Layer 7 of a small transformer language model trained on English Wikipedia (14 layers, counted from 0, width 128). Numbers have three digits each and are written without spaces.
A neuron's activation on a vector x is GELU(gate . x) times (in . x), where the dot is the dot product.

Input weights of the MLP neurons that the questions are about. A number n stands for (n - 500) times 0.00085.
n4 gate: 570490567649451468540349513604558712430493429506569590284482472435551642586423123467740685407620684510606480514418524392542507497398507474555443580526520442536503542639411285233594604625597536493555365533469689554616530345497838594513624484452460632558497470613430437568671197635283404321331482565711497585545477568639517679405526544353487531550646451557416587601448449431398264605639
n19 gate: 667417595448882459282604482705367464587521550462366395414605251516460554574479485382608658407345615387425425549497475588550590574532544532522600561412476396377470452506580488476639482526233494506478526441393534468512659318562491446518534418525450558553613602468582491491470500515356551552544522448651569518436681650386406585692538400530387574566383515800446488523459780519405359509320
n20 gate: 209571423578671657449435683332449553623503416552270583453634363489629546336540540484440539514469577548395556524657472403528510572790363357699300420448197703439444339421359487659572604685424224677595373496401565536582533282526571437561541374575534486446352490468513525561600445751486536461678619497467635559687640412532462373439597497463542555563590542500441684682324527431584560567459
n22 gate: 667627481478377668305423482455632377518623279486342659403534617477507613616429374667632396693504443518445500554592596534833525540358737613408493469576475446366372673574526553305627608534300473542740715496467307420606666523608622180555515455467507659651367602445806403435457471593702412477665410424388472409569393375507474493324507564482640621652524507525452293379486540820305599520493
n37 gate: 392360542413329465396527619533365497527379467515379622530629529352700568428717676318589390531334356589658609593605608580573403491420476503431405526467580568385677394485413409442569479485465526455353532577397390585518315520524618356559595405637534689367320509311439569454525393595429406356673445441354439443542390542696525398546583575653512393454298335485608604431521609731432491436474
n44 gate: 385672280367666475357554621537550531490573420607503562606394485374343365585324455406554467309475573429388503444363657453235531467514625282632521507483593500287634703500679555497477648563704416568528350643497422496719459678365650445720390557359538720650300295407555643409275241618454350504521402532601527476440296651483625368601436461448633412685453541389673538526453381354444486539621
n45 gate: 666617713414357395531564384576378584625573567633562481647467566329411381405541670463588512618804494474401444390537471526516546414366567428677400668588525481609624507546460534378491628515448447571634550446398397510326394456362234513346416555471552550347474655669419656392509558557510274577506533392476593635564475460421594598396415364669596532575370399312591387376338554587443422339417
n48 gate: 402666530500324240452460409427406494487583543555466481342284596571574453488481487291549366506713528490265721570342588631510500633338485482500610358497494427427572636450450459397529451461840614491388430548362600413435363615540624456585289598522500503466389453597358618701626448503369556503445394478479350608421484641594529453694546467617446545453485583358710421657512346591446409470673
n49 gate: 408458194509358401603514447345603485553548420583520679506544528497402632555320420413616546433570470653480594276481598577537427676692569475460607173420435650583559525433538488465433581489571469590446494513533312544427497506622596444586497468596541695567405477460494528410423479616551389285433319377442573526517500606443466554512558531476565436391417439657583435620367359405344612525746
n54 gate: 633619618649635559690356477537577814492343379515504492645512584500514484474406306526500372400303368430449478473290324232645321258314445428733594620599632600343357683738504459455344618616594368578558364586405388548403755723474534496402648441281348777770605616736323472427538527416492250573368373408627433418313553357632410310439386504485638504601657356560476439479592369539634448453479
n55 gate: 448673596615437415693406546699791651542443473709346352643754796363544369608574279586639356685424454570534349614667467444574696590389715561599535643325489335466528455378493556652430320531415402458500616654302398644426461572371629684432390421399448549450438331568546490565504518471489304413540537421619525423514383359593544546536266483766677424571648573259541450473507601573557620510349
n78 gate: 674496488434347329646422648426402338265693559411391587588460528390605496455588561493453637492477538429354504477316673424441330615244653208461569555522378222496500640695278459485482452368108468481593298558241633374387545594242554489588579352690409524492646330830458418450309406630608481472480528624380421339227527430740720331581415536359555449659622440557619508489548628492643455471413
n86 gate: 447648388416693466409357369506683359621425624405380515448252469341551550418470578448547434521567598531557588611557503366386524500416349469454681517664545530569385522614494526574659477457488361521691418597500543560529352589450497550494592457358454304603605370606423702512545430682500462427310303515804488494382464451434497422386538407473434616604549515598382422273448660546518423438548
n96 gate: 213619443463413387552341410578586310455421552442396455566449433532489347414632494579443401325601365516425521570445503459537435469415412316590428451579722585564584611408519512425553424486266197583644580490461478696432464713426430680509395448647550599520540503590602492309323404376470491554509519299516440515398557567448593545361544548461656482539538447617732401294594518500485542449455
n108 gate: 421609467460747423389392463500619525404500530615595486540428384636487371397545449621383637587407661518443503543518523627515489415438605646448687609599525497385447530442344511399447486394491587609543497435384396488478725190442449458473471536416505632521488584683525463597429570571494500509407676506771433558278395519547585278588588511477337549435604597576503438654544517497491553573449
n114 gate: 493601625490467406583432411657466631493426587622415437536339465539484339471437387468778346632534649531402287430550432635294510475719309614585573478516487497816559733487472641454469310462235577621682672532383412557493513664455376497542356689490379356529428503564576547607517551427537389528466388389583296490426354413449585323523648440444576741582638607420521360531400729654420487405522
n134 gate: 636497383536439691455500538426680544666400540488484459462675419582588392648420484581296457422474481358274354323428411627444500401577416469553673525546609315574583534598338668475596341531600649434441405608420565439750510401459613538546305624656597408458384541485564467571484559449503541555579614610490639723615452643478431670361519615551353333376438632494550625665612415777309471524639
n135 gate: 337511381261324522445675425317529539496547542472539748418609575523520617539461525577756555595738536615503482349351699742430585443515517261323393473303654297393454508542553479496510608202548344620791682477284471565592550772584511568483393413569582652205260511407532608370607529568562652489551369333387649518524650378407592547478486226518613573351587500561597479433605438533511518636473
n158 gate: 460637423375523531487641442469524480605654466466488413423488611754428407520512409509490457491593456406360648524541548576454596461558340461497441553415477655523529623338345372488522514674494528595449584513454272431581608513425544719311298483613468649367651416348620539482474211500562436469599525277637456480449643642511503603568509591353483566590628586386659421445600542512651552595591
n162 gate: 559619269769465636617525374821626425475494537586600516403597470459419467447408522482511378542484427418518541350591320477425434542490580343516310530525355394558522470544664487657595525545552628678635550617597306649606531402413462358503412411436596413322578387488412634695680568529397441534520487381421494332696389349494647417519377416614467506635500559424437592580593359236340556500389
n168 gate: 527545465636546413458257503488500472348482477505648500562405500494444475586629440349474482400511368361490433539591564540698482634478614572452363562573536505580392489518541577438587525624516423495521401500401603646451562575518510490390513585692427558615473643381438476652575303552356533566535565479469459290370474467415622451398578564448371397467417543309462430502563524615458587446502
n169 gate: 516449294456588543637383353445487667534249555412531456593341348386464480441431491543297509606638582338566466345587510552555519512464417557649560328567748529491441533556314463609512494539536670605612576408482182480500550349500513243382610482538423587388481590597638668671406384204516506497458638309503519598503475436360497579418576645497422388559552417604621315441555436603402512545639
n183 gate: 559316432494467419720494441463607368515479681448354559458434535271522346535455374520527480609479684534668632359462632578586429584332448452469411603566568458477742622579528629379648700446374525377618277597619439456585420481523428455451561454433508532603589621552622511638536298476428365402421394415442497491667438546609583524617549551524463524438465648542444583598239591454542497568312
n189 gate: 569454577664488522581538496442565503581365640612469762562712597651670810455616493462532585604403507668645552631557460721343462520504534396623637422466370607649605333555444545454484521493591451552489418362677561383601458719352646486534584493475400365374271465683693576582637620319479531436333307622400503711459317438548500411525469557482480529661152479320441581381486625711864563376503
n4 in: 581585483434750629581503484569503606203405588500468481443418459573616596481439344506565647314583523600605330621483590564339404543721551497493474525547617582534600701580507510539418434469426634401378366387660662528676375500430762633519614409352562397493470542403506466690685413295303301659373405753278413605588312576544547471441576528545342626474509576584449614628557401587448484611506
n19 in: 703571587561503497423548466482313397508366492528605443531497404525372456631596579459465556505513539581463492419570511590527492448705495453505398670599474355425399470405472740542458584435432569415290470460483399586588619458441497414422589515598462400477489632503583471437542492539386704397588390466415505487644563432611470571713586485596422636451427497698356469505475399559450404413441
n20 in: 377479440579156447348424622605451577453359572474393493537593400485462385533480456523587559417406649290617544568427532504374708391397318623238608601612381500382581336553536369419421500412563504644579618382582521341684413631337483348418580470462621784445556446431456293599503483524552493543594450411787480414490429546536510463654484446331585431379592679615528517812444789503356423739378
n22 in: 541553442543452630600349533468480474585540398456506471565448472679407427529543457653632506446275310551522474345384402360480487639686920522676648431614579590547282403636625445618518503553469413487480563607534712507620406489523444615627371494490422190429551578702716559357477588520410390517453545460468448336640444538522527427629398609530569571637465333526555704522234333294603461422450
n37 in: 424401439520361582463529629483385435561438595597428614564557405484689645529632596571467417580385424659542570480683694408515517539423553526334288420460478411545558390442464481488511557463518497435343578572493488552437362505490557466479631472490540567341543495387471440552537367453473534419744390485471505435526520531682581461426545521532584430566412431561449573484562612480542544430507
n44 in: 436550452488564516855444370574433292378302378444228511299609464525377585327775404631414544312237469381452583527598318540476583504295597427322450430448496718300599597489642424576435414493786492658371415650393457414595633570429585339655382663500479362247488621629500605403412362542617542525559661477450625447441408578667717242388709746538585323523578560339456492331440473405376888515641
n45 in: 539475697554423467411506472576378497441551634561367647517394400557351374352560645460609518725609453601434609484476636585405590536358681440438349560585450423582369589741430556556603509587575500522458457425392217732494541594429329547379425634417434600442549522506440559516440335579621475490655507577466475614524557320585597491497384295509557639487646469415687434308442510649331690503768
n48 in: 425451550531454318511480616457496388279469556407497666642464597423322576386623280197462503409448452366592554486573564364333480436439520412405538405563544261691463698345370395320673567497376424483416518485506500467500371438289780558566363527667631754663380382513350587524531493466282443423496572361504524383301343537411743651583560442555543419364576661517621479436270437553410368324558
n49 in: 475376301572366437470452514403578562486404423595546557455463428512564512358375530404497574383447350576414489409526517588619578382657601440646503374421443658505565460385491468557480511414489567505444387630558202453411581649596607478432539426678637500497534621379397541701508315637511306506520517414482508578619533561495295599492487392500605394354452479606565377500418481433522541588456
n54 in: 477485610318575496214460470634304155567530417565452589279354484335436310364261391259554301669454643434561459409452748300554593496469511407284414352398414557395586453537452570485426442590628500356515643500402439388756626263401455642659345685611678404541910370287545451496721446406477367548562484527439444412417324522402434436523383390339478481384395720429578631454537367496667597628610
n55 in: 489394557584613576385461464616396350348397518640468529528225420671524573575467314514131416026563395391490199423302515428511457480527387403515576514535565401343576610650645310525524655542459415632537519508297456543489629640706441420566511535754715535500571575598406398540486388544302561392791500474650489557248558391605526507383694582620576541579353539638560449623458401295291561559606
n78 in: 440357564401593504563514514765496689547529601378536457401500569581561576535507431356314476345459601660562354438450522553627179490481553424493720379451565562430475576447809450403426416583549492468305618414628197631596482477592413460580448409570441784711474529708471663420435652362628518508448663078531632348325435479573481489435496329388514237654451291605804572435447405414412507314401
n86 in: 475380426566639528474564588483570564665273757466401497442438403516366644552586631391431514482512571637418523536582573531280518458395460429546308429514524560625512435407587485568688448438442513485536403606376588692450570376329476556634756537368397368417555623491429478509370418450683503415588410542622357454403506471646454441488420508488645530706449376530365503433494731415670614421433
n96 in: 558636402345396396575555568509289531475547581428709389537510428560633596466338628524333379325398650452443448557430529441452537529719588518487643431379541478608429543273418346683456479527445570506443286534506423344512401654561528413515442418570412440446584654572512430475400580653456352543288412513564256561681724682605474528462655473537467436295482387453594434594512408497724401684403
n108 in: 378636616417387383332291585652601536500447475433432370572393514553509538523444549382599484393792559507456471632598483442558484389297526487497644576564392427554480807523330711608479414607568507490680438361341530479516617303596669552427486395240542364486456412566310478603477665652553568671615662537671503449230562494373665563540653497618412557497313490398507635407484553378792497459472
n114 in: 556373637533517618532477438650356279533440520448588550552494522733384437477449197544460526214436542451583535482471371581256426500631512648454685386523685748434645528526377683624467503563654487529524497600447427506503609423593329607526500428430323614565472350451524472500393475548446370303506585473490500591382536512546436494536601537485571515681555462577419566508593458583621686372565
n134 in: 493589189387500359541328584585465684561585588480430352644557339388292504537527439408511438362400520458474671544663692327570533430617500468430382409454622514278413411394339356574582533468202439633466486537415403233714463496487445480533357464541689647544594554572378455585412493588503487720441404685327480381615443799274437534336516500507497434406513573639620473621477500563459249645350
n135 in: 500525390542172504313582375422586462521496500500407545538393552650550715703266577313543585529454629803594676430463569380496455632767476420216448493456835525618604515404474476427507303497348404593589722565562314571645441549544437395618324486500510659390399296598420401419483590402571438630522280358397386538635510531449450409401544318720336461483578514710642430530473436554401701374583
n158 in: 512653393474411590556545565552561486446350489423655698441560503625670497657335463506580536602480597482399528382628497595467582505428573535468640484464449607393769500610591266557508447511530530511686385516479447351605492411377382494673603525552495455410512441453486333341446488313344542555526572462450661517564657342517506454592519646491549289426555508460592634602336526606578492630414
n162 in: 244703487562524300729366430450516566503555503532299349483532603533506513503470448651490547379547509491523446442513503427629581431471494686447467418541488445702554343338539419542517417515607577449466651553466304432280452445783451555430497476584328445563594533638467457546445466509466257461400391472540485572368394541524334650479441408755418593639365399640348354649411556513562437378440
n168 in: 409339382698592497458573444515468350546542500460346587705467706450592476505513575345523560618463467651532571500530373484527515469382513426394313404348492411431434514538516487526384510411375587406578375480495421396482582552555508410386341517380476552469513627411559399326582519539516411492357557359603421407478582507535587425469637512474650479515619430420420634546352458532490561476556
n169 in: 645423490528392741583494548550522506470589424588479431467490618389560407506661463603446629394562336513485566610370503484402449374633616517272506593579424420465699564718609611337369314451459561563571346714616699471395377490476469685561497332448397448520494404497415440359609597494475515594328401691431359384641652494591437552555411477527483522618447652385563609423533605350595458720443
n183 in: 482523553400337600300470609437509475531583614364506534288426542497657482533489540629730437598641503515392475313518500750351595426662596473381492438606542440362383464550360525480595511462369467386663467344424437458517405588643415472400564508463369467567392494505590407528424430525354575608575538477610559475465618423514448452426612274469522575497625478323729472421354437523474377495583
n189 in: 479636493459579570555546584568483546343622750497454413595521472310481401348540554601387513613390618434340370476500358321444596487328782359500564510292413408610507532414411616320591562384737493391391571299494479496440587345395629453704642386442359675351590430458517402561487445537327500897566571473230517444432507272455441581723392475517494634550549441443367540538464527372711636577605

Each question shows a token from some text and the vector x that enters the MLP there. A number n stands for (n - 500) times 0.017.

"6": 596460457460481538491503448519476520519446374606545374364480521696591554523436555568600438486569519378519562528445609602434519533360567510552376425434409515500531543495522478614404636450388339568402490461608582520580528461491332537423571688553658470547691545555374417633682622566392525625597511569475629633554473530602472548430517502492455393528531456480315492469474511455375554520622
The most active neuron and its activation: n4, at about 1.3

" Radio": 526194364524554478495525549430520537475446451656488471555617280667555356485630367588420438543435452489467471479581518546484448593369501507525480413559472395650489665365565553578429506433398527292364430366437493497388397315428500370464496508460505377569549635603563540560585504566638416507621639622653486406503407551506466677479540450549526511608556394499439461446451453509556494501503
The neuron with the highest activation: n108

"s": 462340534476485584459428318419548530555507467640506606503438542667486346519604484490591504548312486442450507534525407596517446543526521473400504493594547490641613530355545588569326618519311556371430564198602428529427455460531424402426433430411559454683567552456526482525524594392601344383431582690511540536522403464464466566573484552524514553526548466602410398481440478355550472486570
The neuron with the highest activation: n114

",": 560425430522453512475492485480363506721426445504429498388333373504382514580491474438504439547376483647525568501421589507419362441408585515509476458616346433570399473607471503620539476369378454452502561194482499604521374559457499451499581582400536170412710436449492554550471436473553425511572467509559523514511481464529374485580492615468498554589524426435447398508498508466569509471447
The most active neuron and its activation: n86, at about 15

"ional": 529375504421592457507559427431516523583470541454515494476513370552530290611671331634543406463455481397538603416437523650593469535535467553468364465582576390579536581463647618563498482436369442296350524333523477465495443370506438597399517414518435405473471499522537557540412547726575566602487511394468653534484435551490512689337623596507489552634545474470524377480363566401536713515528
Which two neurons fire most, strongest first? n183, n19

"E": 684408349407578518427493502458387504383345366540470562545597532589443191528449384543500473582437457379551469629557521568540496576506456519392535505520453348493484680585421341481527447454458650525507351575579393475412454363466423544480588476374427468554540612558513335671502602384494394646660575606690461514496484588639421465376506512540518497565513393484449392510524380451402456464555
The neuron with the highest activation: n169

"V": 504406395533566583581499487370462456516452521594601563541600491537537386557560476560515518574285448394665528708514450592502525549466565474450540433617463477630412624551408529457361535507384610569496522445592369538514450254455438441543658400317486446570541577597570383629465486543463552641603595556550556686432504582478280637482566486539521443653625370456570440519433341485466481593436
The neuron with the highest activation: n22

" ": 617644428495320393286541533467474413532431467518478544447453490705405476446520624657340302553500497550516520491567430429517517511463414512648370559530480508787476361557616505456416701525382549482583457382545593539456495480409454513429509485530642436367623534519478506526573525646472541565513597636606479487561406487505384473512411590580533515524516575401411377372526515547439537447506
The neuron with the highest activation: n45

"ator": 398363415451590504413396396459489515483395447431584541388526615431412351549682416669561507487530554596522511411598450616705466585561572404463528402702507461619533459515641379545545478476361348390405724436587379519599436314526444555549455485425446434619541634592364464616557537595429544471546417512482400362532431465476457626357507478587467547516597631510439506602489434481493591466494
The three highest activations, in order: n162, n22, n183

" August": 434589479599506583479588592439447424549352505635595456433623482555460502519452551495359464405450553432480430543564549643598411505388594428552484498507480351645415540533612444478382656515556269588557417359495522502439512681336494685444597606341528421573518526584468517487495666583493511670464658476694489385600434493569611587565563659501540472547462341378548596579453405553437607543589
The neuron with the highest activation: n44

"G": 713496486391529495495561404340484520496384312572551537658618444498442304460645406615421593577415508465542475593596498622569543659591536453455489496705442570561436514606415492498528513477420503497594440524523392452508476325477398480568579422341483450599600646484500411501521586427569475585598459547599419613421587471496285717455575523632562432582640395501440438558473398544524538561510
The neuron with the highest activation: n169

" James": 488372386495524440293495587436536449473319388473399496577554369506553362519619492538577491410403485536572457540588492565514475530408552434444366480502553492453365455371503642619511612483609351388518407369478347506514452488497446459446638479517615380682699490522447407572540569416379452589570615698511526535660359407469526615539519496590553551380470490477491490528352401650416588538516
The neuron with the highest activation: n183

"ra": 521377561504669401534555400538358256444483512501534493375667462456324486640548419519586456529507509557523521463467489526631440494461448440418549491601592502644428584472440480325404554516385352491412429344555501389578416285509420556454573537503509398278494535624505499623512603574634522464606571552480601372547588542657629534502479486483567477691624381462602485635457442438644505557412
Which two neurons fire most, strongest first? n78, n19

"man": 406378477449586547438489423435512294569489410421545500407434465540565447584591460532517496473470475629500522531571506528628507438474411448306361523544526376763527512600667562488403381450357313391522683462573419516478547344531579496605514456594520489543559628557406463489614602530500523393509556500527569388487370374544435673484441532418494649478606521390440444538351546621385490566600
The most active neuron and its activation: n168, at about 1.4

" has": 423360545417450612462354483557422334540540434449568463480406407670522493376555478412416494521429506467487520561446308462617509498589523404494354487501398394619411624361615479497440436361430561547511580291594628626630366536478497509457585423604394309586642485482516481450554574332358379519469475442401444663507593539535616593350488562604569499587617474481468493468500525408625497501558
The neuron with the highest activation: n96

"les": 395424581380621537387472512519577427473415468601563548400446415531431352534691432488382451520506555518525470629558475469542377576443378442393357529458572501554556406384642538501235569457432355388585501423600351532475551431572538557412353577621597443651660553442558415442477563515435451438438499566414562430573517511578426604521604380409411469384635458449467406427474440379558683517531
The most active neuron and its activation: n168, at about 1.7

" six": 543680521384607520534523538489523556520491474566551404423525314892485452500511504563563415444415427445395596588623413511552414483456532449557431461442477486560431463480546482540416533490453498580469494340560318568473485700601477552514425601592602365443575499461475440682634656568387510642484596488481597467462508402585728591391576565415485353438570469480332402443469517396441603526487
The most active neuron and its activation: n96, at about 1.5

"mon": 410440414434628406499405546461504351541532427483456440473705389492559254457712421605451451553384643481456579539542305610528387419516643410362493419568488361526482524496410380480371519475476491450515413419446445462652521195539477491599702566449546478296515605563470573599504549545468561540571573485520625498555483517560517664429510468582431571579490685499552550564454499458493489547599
The three highest activations, in order: n108, n134, n19

" of": 566412632433388412384474421440534650566519447463594483339302522582480498504638306464426458436521580472554561470389512487423466495556506396541525485478573412542524388442533448533438503458671470588447554217455632492617458682469345488493456508455601342541547517562521543584574531725461438519630519416451616547543586508505757693486489504527582546584567575404548471512483478517627377418586
The most active neuron and its activation: n48, at about 5.8

"ur": 361379397487658547455442558352521301470381505442573549547690400527540370462633500435317512640541437588554527395511451559563458493444533556370384556511461403594346503465501443464440499426512451444445587486528419471518573468434376594622500565620471362480538595484290409659646343543589556471548525389473537337490561549475606705419570586438410510551537427412511319557522587529420551522529
The neuron with the highest activation: n168

" No": 569385322450445558411597481547468456430471408538482586421556611502613592606564584520437432524536539557487512522428490513406544440566501618518592482511501490571374618422591491543527590465531352450609508549521413558591189503442446568436450562472581403457532456488387360604595560642392387595600647333529486521438373486451547807411490466552587409521685426348503568501567529515366589505528
Which two neurons fire most, strongest first? n135, n55

"-": 468515403470490348437503500482455519443526416459606499396351483630441502495579496451402449634499553418557560488589595528627420596436442463504378479438402538412533469527619392565510555550629424498523274365687470625664500635528477380400557494479480374432745391551541445551475424480431542532523353482537441552609466598426634581521400408526519300472514500465411395587461602439536568588603
The three highest activations, in order: n158, n44, n49

"7": 530508391414515585460451476426589362409515458529631523556548505675611587360470498562696459442455579439549643586536501431482503538601639370476533488479482505409464368545410527478444575352344249563509547378619573519608431586459329568378548607460560514565596505560413418554659505552504486626623499461431640523514472491586515492454427412462460414435617464610435485536443555368404531578658
Which two neurons fire most, strongest first? n135, n20

" in": 456480532533428458482467475480416534516426490471429500445549452642412578574444329372351245476510578417470491523604488416519486597398467426506395509432518557473572257525710547535390487396674375521596555241453467593469442621472460589512685662467439530508568588526591362557456484563503486574550550489415442537479458585479515646517447593683528517543577449510456401569406560467487426493655
The neuron with the highest activation: n55

" an": 366568525583595484484497618562393362556546290532489609481521556674449511439654464472535279495595577465535517525480363446414412436442493457541532517491548373602588403458641501549426477432524560544537463261479511431576486624640497583486639540574512320700554552564480526525657541461440536599411458506511493477477463535427632707419448564459610315354554513480419490468610384508396495459547
Which two neurons fire most, strongest first? n48, n168

" format": 467393470503435547502661447402463452600577474645505446433526480837505516652628490507603492578413468493544488515597505633603494587520580429476538475565497522491521577459617630507396609496328461400427593434582490521418417514370511345485584532457470432555579569591481504561651495477569295390492637637538394532478346550433372731411411459531497525569594463415423475470581552293532510598541
The neuron with the highest activation: n22

" But": 484489435304471458479431618379424402475453449560505472393529494536422516431477534506406450312468617461562505476366412430569520537551489428435476423459476277458508547482624712482392673430592419585737421304687529485629418592535576720441497609625580385433621471610513347559455533358460467491576565476490447586410501574433430498517434563472491437468516524542400589549558547496448553388414
The most active neuron and its activation: n96, at about 1.5

"1": 384572611596568520553404452438590449563435489480475531605527475699444469621591539491519462466466484554521542575631341419456595529611524500560346416505461500544397479537436653464456435393268335566430657479623720521520479450539371582390524473426577488608546449570553495602565393571490402720461447436654546494372470527684397637588452515571538532533521411363494481461385537550538559648621
The most active neuron and its activation: n86, at about 2.6

"0": 605563548516475487548469396448413435439481419583565421507482555668591403450446445611631540390497575482485572538649651589568388533565549445490453410502557483532429469532506514466368502447408506619375576431593419525407601589488209588449332571475472400578651516508308453545610623526474462659519511502427628520498582563666371553414470549495610458490606369483370503562471516399489480509519
The neuron with the highest activation: n114

"ative": 528201428504560524573538438503641582544403518485450597491577459557405403484621427601621485611377586508655442459563404648617481635513509442522443568534541430549404485427579603609500562463256508413488545324630449484503453255615470462380611495504487408532518526540594535611597392735553483527510452470508649536533491580550528638362384493529440562545481497489576483526490546541659452600504
The three highest activations, in order: n183, n19, n22

".": 613584489558409570503449422546472408452470511476527533469562499674413606401591493460392472452355539499503493509448452397619502550548546339443565395405475423557601444463373437346507578389509384435419506259633481514590470538429523462501568379587529422548787493573439577504450500445535505750538461562459570454497541469493509534478360583471575424529476523450488429567561633496606611433620
The neuron with the highest activation: n189

" was": 424536580542390532355497612396316328561481537535556513431408440625424554523468411444502417664461527477502471682369525481402575496545621436483456428488425421544472462501779439544538602530377528483603471234477403574680506561453398566513534495464544292673561480514466535425627566424464441560493575498451509592489521572509577671390527520729483533475579477483509294484458436501668482481495
The neuron with the highest activation: n45

" but": 535657651358486419349468539439305456482430382531611437475482456611420605421553503508368492360339432471566478356348489413515542496567578420433452425493485405475515605473498571453452606341544548462596598226621425473556453579559543666526617444567528432511632485609597436518477455403463409527493576489533473586397575600424415495444331478529492487506533441580325559621488471433504606487421
The three highest activations, in order: n54, n19, n96

"Q": 609448362390449481458520509379389517495564386571604492632607484609594301523524444646595538481464404405538579654400468539572492580402499492401456498675562349556411581558353459456399461559496662501432323482538356506553462308447397519558647533344426520621528625567519417581547530463488471692546575530613532683545407644500278599461529585536473467424630506527422435436510508522573482554454
The three highest activations, in order: n134, n169, n4

" serving": 466368518555551538439488475531349426554567451426533552365483256538468552431689437508426407338518359531464545661612388409559582557437528498428428565392525549556534498479526531538563457360506512627382582326535457645410335773430407557503561392319501318687603543677504409524661519488503475484612572485454478381557444615528582582347556480545467501536540564486536470495519565476638443566513
The three highest activations, in order: n96, n86, n158

"3": 523515581516547608579498428475463481514424509562483423544564496703522430462540529578630467447471472442545557488588529580476415561581640574511416352515525606578441478522425527447439477362330362534335577449628492571431499520520306712387431515511463396718615481572396529489628499546468531621546550433586701598504569499609289649524469569487580528472502425461368446449369520440512450490600
The three highest activations, in order: n114, n45, n19

"th": 520619545484558541427448466397470531548556408589530595499591395323550238351497338641573523492503517521469499539621400652554564604494617429349534530678419508617511425438349589490521505627556394505570442426553347538481599270490498630566689481619586509522506529467445461497574412428421459529635503391526596571616560542526422591584479452491608474366596451553535394577434346324414518554497
The most active neuron and its activation: n49, at about 6.3

" Sim": 605388350455649342389470550410543490667473444544485627403682391541458450445643486677451523506532561548416657349349597541564407523590487381489559424615435440435455492528472627456516508445651534439472366413559585524504464312560458558548526602453524394502537546577564521626510596508473358667514516434449603491497444402535529650460519514675476551514520405555489302376484522662394430573452
The most active neuron and its activation: n19, at about 3

"val": 513368343403697588435611477502562498562313554524590532335531442461566409429504460557540451539419526318570511475548476658528435572391511502314362563528431540584501504556520498588425605440566332500496638495524458436547506175403463634465608473359594361440475640625601552616477503518588521430466702533534606554548560523425527566330572518587433395519537491483421350533510550514489584620486
The most active neuron and its activation: n86, at about 1.7

"\n": 465637446429493355440446430419422641603520450452495571389653503665469544496589482430218364493406524471565527554409437430621579574452473398517444514495493480445649503458426445523491568449443376640509512393465505618609405666424641545505516480504500301495708405496465553490546488453537596661459392589502541563597378482514473572560376527568490433577546519586440409608392563457451602558625
Which two neurons fire most, strongest first? n20, n189